Layer 7 of a small transformer language model trained on English Wikipedia (10 layers, counted from 0, width 128).
A neuron's activation on a vector x is SiLU(gate . x) times (in . x), where the dot is the dot product.
The model reads these tokens: " " "9" "6" " |\n" "|" " M" "on" "t"

The vector x that enters this layer's MLP at each token. A number n stands for (n - 500) times 0.0092.
0 " ": 526 560 624 660 622 625 377 477 558 500 425 345 636 731 290 571 676 419 414 444 644 447 434 597 324 445 560 515 561 363 454 468 579 475 348 609 498 277 577 637 802 365 449 305 340 513 438 382 424 434 451 333 483 717 475 734 391 612 319 25 755 559 551 580 464 429 527 550 604 313 541 356 838 613 515 461 610 350 563 386 431 487 417 506 609 411 440 676 675 375 469 519 475 810 615 574 454 683 395 635 369 487 537 414 398 501 333 745 277 513 452 399 429 728 493 593 522 565 560 505 647 522 335 606 567 546 385 488
1 "9": 331 526 587 528 366 657 328 467 345 636 440 413 470 636 427 553 644 365 393 115 478 538 409 428 342 553 500 522 488 451 548 395 518 474 595 760 556 544 432 502 652 350 329 403 455 629 374 592 320 698 440 327 477 823 554 214 460 566 381 154 590 439 720 682 539 429 531 375 570 381 500 129 603 471 324 549 682 411 472 418 260 498 457 430 520 407 672 630 295 509 523 547 528 755 589 495 494 678 410 544 397 397 578 510 313 606 341 782 490 337 584 504 474 429 451 576 447 566 552 414 415 341 387 654 680 518 301 445
2 "6": 424 466 573 480 336 671 381 411 369 573 393 426 474 603 355 521 640 385 442 67 589 539 273 487 245 411 546 564 514 520 553 418 550 479 667 750 541 616 391 542 626 351 305 359 466 592 373 556 331 702 475 432 461 799 562 142 469 565 376 160 471 469 730 639 468 469 517 438 525 439 451 194 594 612 379 579 515 373 604 315 333 461 444 543 529 406 700 574 306 552 546 526 548 695 472 525 514 683 501 547 339 330 608 494 334 597 356 751 432 488 604 540 458 510 432 487 472 601 528 443 381 296 395 615 586 520 361 466
3 " |\n": 634 416 542 626 321 498 487 494 504 674 455 664 499 586 226 497 773 429 394 574 636 691 330 651 38 462 699 544 655 415 503 555 470 323 634 505 463 404 479 429 473 397 427 281 356 395 306 476 334 538 742 495 491 611 494 358 417 579 357 317 492 477 603 665 378 490 675 425 556 339 378 504 768 679 590 432 430 290 570 368 769 471 543 529 413 374 474 523 389 650 629 350 761 513 387 678 650 608 525 611 449 388 658 672 383 494 346 661 478 636 700 385 466 868 714 451 523 643 405 503 416 408 466 705 348 594 563 414
4 "|": 451 642 429 617 441 497 522 545 654 602 393 522 433 582 257 540 486 617 434 657 635 427 440 638 194 501 853 507 453 404 476 443 405 451 952 445 388 281 278 497 486 463 204 372 455 370 497 554 476 594 709 545 431 543 665 218 569 443 370 558 484 627 458 686 423 366 562 702 560 488 579 533 793 537 702 509 743 364 457 463 536 577 661 514 609 477 588 672 222 494 859 415 425 623 447 553 685 579 504 472 323 380 496 310 505 503 431 561 628 540 659 575 573 702 682 408 391 524 494 700 322 531 479 633 542 397 498 489
5 " M": 413 725 430 414 475 500 559 449 643 494 413 370 265 478 503 519 749 395 403 326 626 472 676 407 304 539 889 496 449 353 461 413 327 292 608 631 399 37 595 569 616 482 449 262 290 603 491 508 587 523 686 415 524 683 445 650 593 407 480 498 675 603 518 437 536 531 304 715 524 514 667 618 671 479 809 425 683 408 537 475 640 420 502 640 583 672 503 604 322 459 710 619 727 523 563 586 526 368 506 552 296 172 391 515 649 493 273 425 709 515 500 678 388 595 580 542 441 473 443 651 488 532 551 433 360 290 432 729
6 "on": 491 724 465 625 758 537 427 501 416 256 543 506 424 576 496 449 512 740 695 426 320 578 734 334 388 470 584 765 467 451 681 298 569 401 560 510 602 417 36 434 626 518 425 252 399 426 564 690 352 661 695 421 488 529 507 407 557 379 570 596 403 322 476 416 491 643 452 497 696 533 416 651 656 550 605 574 460 386 439 525 574 524 332 442 500 869 214 534 407 574 840 513 319 621 524 520 468 511 562 403 494 180 515 572 529 618 306 297 762 396 731 506 580 662 637 318 310 432 313 585 688 713 508 314 321 539 450 474
7 "t": 846 569 718 451 566 646 480 528 446 516 527 568 504 498 607 423 380 587 613 545 693 413 614 745 233 503 297 552 459 378 505 242 662 468 633 388 534 665 227 623 586 531 450 515 401 494 356 578 581 432 548 538 610 448 608 656 584 273 428 701 233 334 633 322 293 559 588 365 351 392 483 648 609 575 661 602 830 484 497 556 381 412 543 594 512 591 213 587 242 440 606 416 605 413 571 382 481 197 614 621 503 248 435 519 789 848 376 277 686 518 399 541 336 632 514 328 395 389 562 579 421 705 657 530 340 274 540 597

Each question shows the input weights of one neuron of the MLP. A number n stands for (n - 500) times 0.00055.

n158 gate: 617 446 343 487 430 549 438 458 568 606 648 503 482 471 478 415 563 624 497 387 525 580 725 351 571 470 564 588 486 610 528 654 718 500 359 472 615 480 637 702 418 388 585 410 315 484 470 640 489 626 360 605 555 532 426 372 553 563 267 624 722 688 439 571 253 350 585 337 529 482 358 742 383 507 378 520 437 368 680 362 518 653 536 525 678 471 453 786 142 535 583 480 548 379 286 522 507 460 322 626 405 577 486 721 554 545 518 500 394 647 344 310 652 273 525 408 457 482 341 368 503 362 554 525 770 435 426 427
n158 in: 218 420 586 531 482 410 481 294 566 421 452 564 641 411 589 302 529 260 421 640 518 511 571 365 526 359 533 515 254 683 518 662 478 411 610 356 670 339 618 392 566 332 358 461 355 346 576 481 675 641 579 517 436 384 525 517 189 427 391 344 577 360 416 357 646 462 330 566 654 367 712 515 555 657 490 409 676 489 632 304 395 464 301 566 351 537 478 410 376 511 392 549 515 376 264 526 651 418 355 428 335 222 385 584 421 554 566 548 606 485 439 404 454 526 314 357 411 344 384 746 472 522 544 273 663 440 473 536
Its two highest activations, in order, are on tokens 2 "6", 7 "t"

n44 gate: 397 454 500 424 324 612 629 385 421 650 480 387 581 549 503 552 294 531 440 524 442 538 431 494 659 183 701 721 594 444 389 414 431 379 299 615 491 530 366 516 503 184 509 390 318 452 429 453 416 556 430 522 701 506 542 533 490 616 387 434 497 567 267 373 507 653 433 452 643 411 464 310 503 571 602 305 637 397 554 497 430 427 467 403 450 408 480 560 541 564 298 531 419 490 425 507 640 428 456 455 467 563 420 646 634 436 419 461 509 638 595 356 446 455 451 591 608 539 265 624 743 540 536 596 655 543 386 567
n44 in: 514 654 628 657 682 493 470 402 751 327 637 369 507 600 487 352 628 413 529 577 507 369 305 546 563 648 576 432 497 347 571 513 433 380 622 484 650 488 480 439 639 399 555 573 446 673 353 500 441 503 617 356 589 385 529 610 510 403 739 606 414 749 411 472 460 659 541 523 402 526 457 663 374 379 346 547 390 520 619 543 584 648 563 513 648 413 544 555 458 318 651 575 672 441 451 443 506 483 606 604 385 405 560 530 596 586 418 523 503 442 355 660 765 579 530 543 377 565 395 582 445 301 710 258 349 480 585 406
On which token does it fire most, and how strongly? 5 " M", at about 0.21

n190 gate: 590 441 347 485 698 497 559 417 674 477 569 469 594 513 444 662 434 315 630 370 387 582 533 622 642 436 652 363 730 559 522 363 500 438 390 423 549 339 484 614 396 464 437 319 569 435 493 644 500 584 503 497 463 484 346 653 372 537 507 445 692 446 388 571 467 430 567 610 483 554 477 490 603 297 441 345 564 477 202 516 437 440 503 558 434 543 516 351 688 714 391 469 588 620 531 355 416 605 483 589 553 613 645 620 439 588 371 287 419 416 579 588 591 429 460 555 588 590 661 580 484 421 569 213 662 615 624 703
n190 in: 540 355 434 648 420 484 319 669 572 653 480 600 416 520 337 629 454 592 563 449 445 491 539 648 503 608 361 463 565 488 630 693 460 696 663 624 286 364 431 446 448 503 277 452 566 500 312 644 580 584 551 386 463 452 570 467 570 585 394 678 633 647 621 629 285 483 510 484 540 398 510 473 557 554 534 423 513 523 553 365 391 405 448 513 675 392 536 547 497 293 563 571 338 526 439 444 494 457 762 481 699 460 623 571 387 669 377 386 314 654 355 516 487 568 592 636 552 503 442 400 487 381 467 651 453 615 259 411
On which token does it fire most? 0 " "

n142 gate: 666 645 566 576 500 503 545 714 514 653 428 425 514 555 500 480 485 450 430 623 439 546 658 540 517 560 351 434 561 562 318 493 445 425 421 463 433 509 445 321 727 400 397 817 651 435 521 322 570 643 334 478 374 436 777 453 493 606 441 404 531 490 325 432 593 382 528 456 476 527 449 635 509 768 362 516 331 611 392 393 693 589 459 413 552 275 589 556 364 493 393 561 419 621 668 510 720 613 609 390 638 535 426 608 630 306 763 497 448 675 559 340 412 624 531 480 612 580 349 528 598 538 377 421 616 603 570 351
n142 in: 403 590 647 567 535 471 643 274 682 342 464 430 409 642 467 350 615 524 484 618 510 535 570 588 441 497 582 534 487 450 519 503 643 421 320 596 583 469 793 551 444 666 530 414 287 647 527 497 539 669 580 469 588 371 510 563 629 521 537 628 595 470 538 410 480 369 554 519 590 519 441 550 407 374 575 410 721 440 487 626 217 516 454 471 656 599 235 471 566 375 590 500 773 575 521 483 494 377 415 426 293 620 677 513 549 630 464 431 726 308 525 395 435 523 590 490 493 497 652 578 503 463 437 284 293 430 385 468
On which token does it fire most? 2 "6"

n183 gate: 522 365 514 275 723 406 561 493 567 500 173 689 379 525 532 578 447 519 764 474 500 397 637 454 627 371 408 500 567 446 355 455 615 446 387 566 470 629 379 601 518 471 402 661 475 471 386 595 317 554 566 466 500 353 654 487 629 463 442 613 575 482 486 321 579 202 467 486 395 563 496 595 569 319 564 517 576 613 336 374 493 503 496 468 449 736 381 434 556 618 435 345 485 708 556 475 537 784 393 305 569 301 466 394 477 889 398 425 622 427 679 461 688 514 428 309 304 567 472 606 552 410 514 324 632 572 599 455
n183 in: 366 469 406 564 503 526 566 423 404 523 457 563 561 408 672 621 725 569 500 679 591 484 580 581 327 473 458 608 680 538 666 606 463 358 576 481 611 463 454 583 389 341 584 638 500 671 676 507 361 440 445 488 527 312 561 325 606 247 587 413 624 628 563 416 287 316 396 451 537 625 516 332 381 425 686 438 465 577 530 403 417 522 582 315 623 500 397 513 541 378 380 630 520 327 455 457 494 533 561 587 390 236 466 621 518 561 575 322 654 669 510 487 343 380 454 581 566 620 477 355 519 643 586 659 439 609 372 414
On which token does it fire most, and how strongly? 7 "t", at about 0.76

n19 gate: 552 660 559 582 530 377 312 540 493 552 538 539 608 537 592 335 348 706 421 682 570 797 603 457 487 455 732 486 352 383 497 474 572 697 493 576 417 679 357 536 557 285 608 521 517 423 347 441 543 426 437 490 514 427 424 370 400 570 545 536 372 375 581 446 349 403 410 480 183 593 530 597 712 367 618 407 678 628 632 410 500 346 571 470 819 439 415 464 404 616 414 647 507 577 404 483 490 445 413 619 583 679 561 487 528 743 487 619 306 646 549 361 451 533 486 503 592 417 587 503 634 500 514 606 619 609 507 497
n19 in: 407 396 392 452 722 597 441 396 462 429 544 617 410 250 688 591 741 251 575 713 627 461 504 554 358 511 634 274 387 412 681 411 448 500 475 579 552 520 449 429 438 500 537 642 289 330 428 560 507 388 418 611 545 543 568 426 367 470 630 455 296 681 476 524 470 519 369 439 388 225 631 504 581 591 555 451 604 720 661 590 834 269 537 442 674 496 216 685 665 593 333 517 314 369 339 437 643 555 504 564 571 601 666 547 579 424 594 504 559 538 468 313 417 417 489 489 650 349 601 665 557 597 474 445 545 596 711 507
On which token does it fire most? 7 "t"

n29 gate: 483 526 538 462 566 307 425 527 539 417 664 562 486 313 490 500 583 507 325 669 550 448 476 600 446 532 392 347 402 831 487 424 387 377 311 374 382 339 633 724 568 390 488 368 418 463 476 444 617 410 510 490 510 543 517 562 553 616 276 314 449 382 558 449 565 344 587 446 396 748 382 497 366 388 602 500 526 348 385 607 473 470 490 473 627 347 353 355 379 162 356 558 381 487 265 428 413 452 493 573 503 397 679 503 563 338 718 490 503 476 431 368 430 544 664 594 544 647 597 420 467 651 449 469 556 459 329 559
n29 in: 330 681 413 559 763 580 360 364 381 652 314 585 489 165 657 725 509 712 652 457 514 456 543 531 373 368 542 576 563 503 311 535 335 600 422 493 413 395 315 431 567 593 448 656 464 519 478 434 570 405 302 483 544 507 538 617 514 493 439 500 606 522 564 329 396 308 540 423 605 538 482 677 434 379 497 473 372 392 409 538 446 407 606 233 629 425 743 548 563 600 496 487 287 363 426 371 443 654 463 524 587 291 309 261 464 647 679 493 449 533 620 394 504 668 539 423 433 521 340 511 575 690 511 471 588 761 617 586
Its three highest activations, in order, are on tokens 2 "6", 1 "9", 3 " |\n"

n55 gate: 399 496 442 352 344 183 730 481 393 667 458 478 312 477 328 625 493 556 419 444 545 639 296 654 692 378 277 523 708 369 386 444 384 481 573 582 486 549 496 622 500 784 503 667 700 427 402 430 312 348 574 346 223 500 534 542 589 540 180 587 564 309 381 403 473 461 457 508 729 671 587 659 323 409 507 522 507 469 535 601 392 574 508 594 539 641 542 337 652 507 773 665 516 613 464 546 261 557 524 552 341 597 338 387 408 536 387 408 438 449 404 443 484 568 339 530 508 406 354 356 559 199 538 277 457 297 398 474
n55 in: 352 588 526 359 471 311 492 606 286 728 346 518 515 455 455 603 451 477 507 558 713 504 489 551 441 558 434 481 555 582 265 536 477 407 557 518 451 676 645 370 589 354 507 667 459 517 680 302 441 500 591 535 294 731 533 442 307 457 247 526 422 553 348 637 583 591 626 713 367 612 367 405 428 619 521 627 587 655 390 676 568 572 422 371 534 478 481 345 695 554 387 395 527 493 426 489 468 485 239 700 326 560 591 496 549 612 478 403 401 649 410 660 462 302 643 699 548 379 522 435 256 263 582 245 473 208 195 431
Its two highest activations, in order, are on tokens 6 "on", 7 "t"

n72 gate: 487 527 591 509 575 695 574 560 658 395 529 349 487 297 452 656 610 564 491 601 367 577 390 386 516 440 592 359 697 485 441 584 380 661 531 409 247 440 416 478 452 545 538 466 451 398 526 710 551 485 397 582 441 636 535 479 575 597 653 520 455 467 403 370 532 399 507 494 392 616 433 363 413 324 524 454 603 454 746 305 532 382 589 582 451 413 458 706 561 750 626 443 523 408 618 642 454 526 540 409 520 510 491 347 524 430 421 674 687 658 429 247 596 459 523 465 420 491 396 267 469 461 542 645 668 371 497 453
n72 in: 481 438 251 462 721 537 415 482 352 698 563 521 519 437 547 512 585 579 564 436 469 370 684 503 376 390 584 494 525 614 454 540 405 560 428 436 630 378 509 524 556 576 609 398 513 497 400 551 420 422 423 441 400 392 537 523 534 405 449 403 516 526 268 494 608 548 561 348 353 430 472 222 431 623 361 494 503 375 465 441 560 570 397 643 497 421 541 710 424 564 516 432 675 506 628 348 536 702 445 592 376 369 556 481 556 578 429 557 778 693 445 469 536 531 579 509 594 768 679 619 503 706 601 617 397 544 609 515
Its three highest activations, in order, are on tokens 4 "|", 3 " |\n", 5 " M"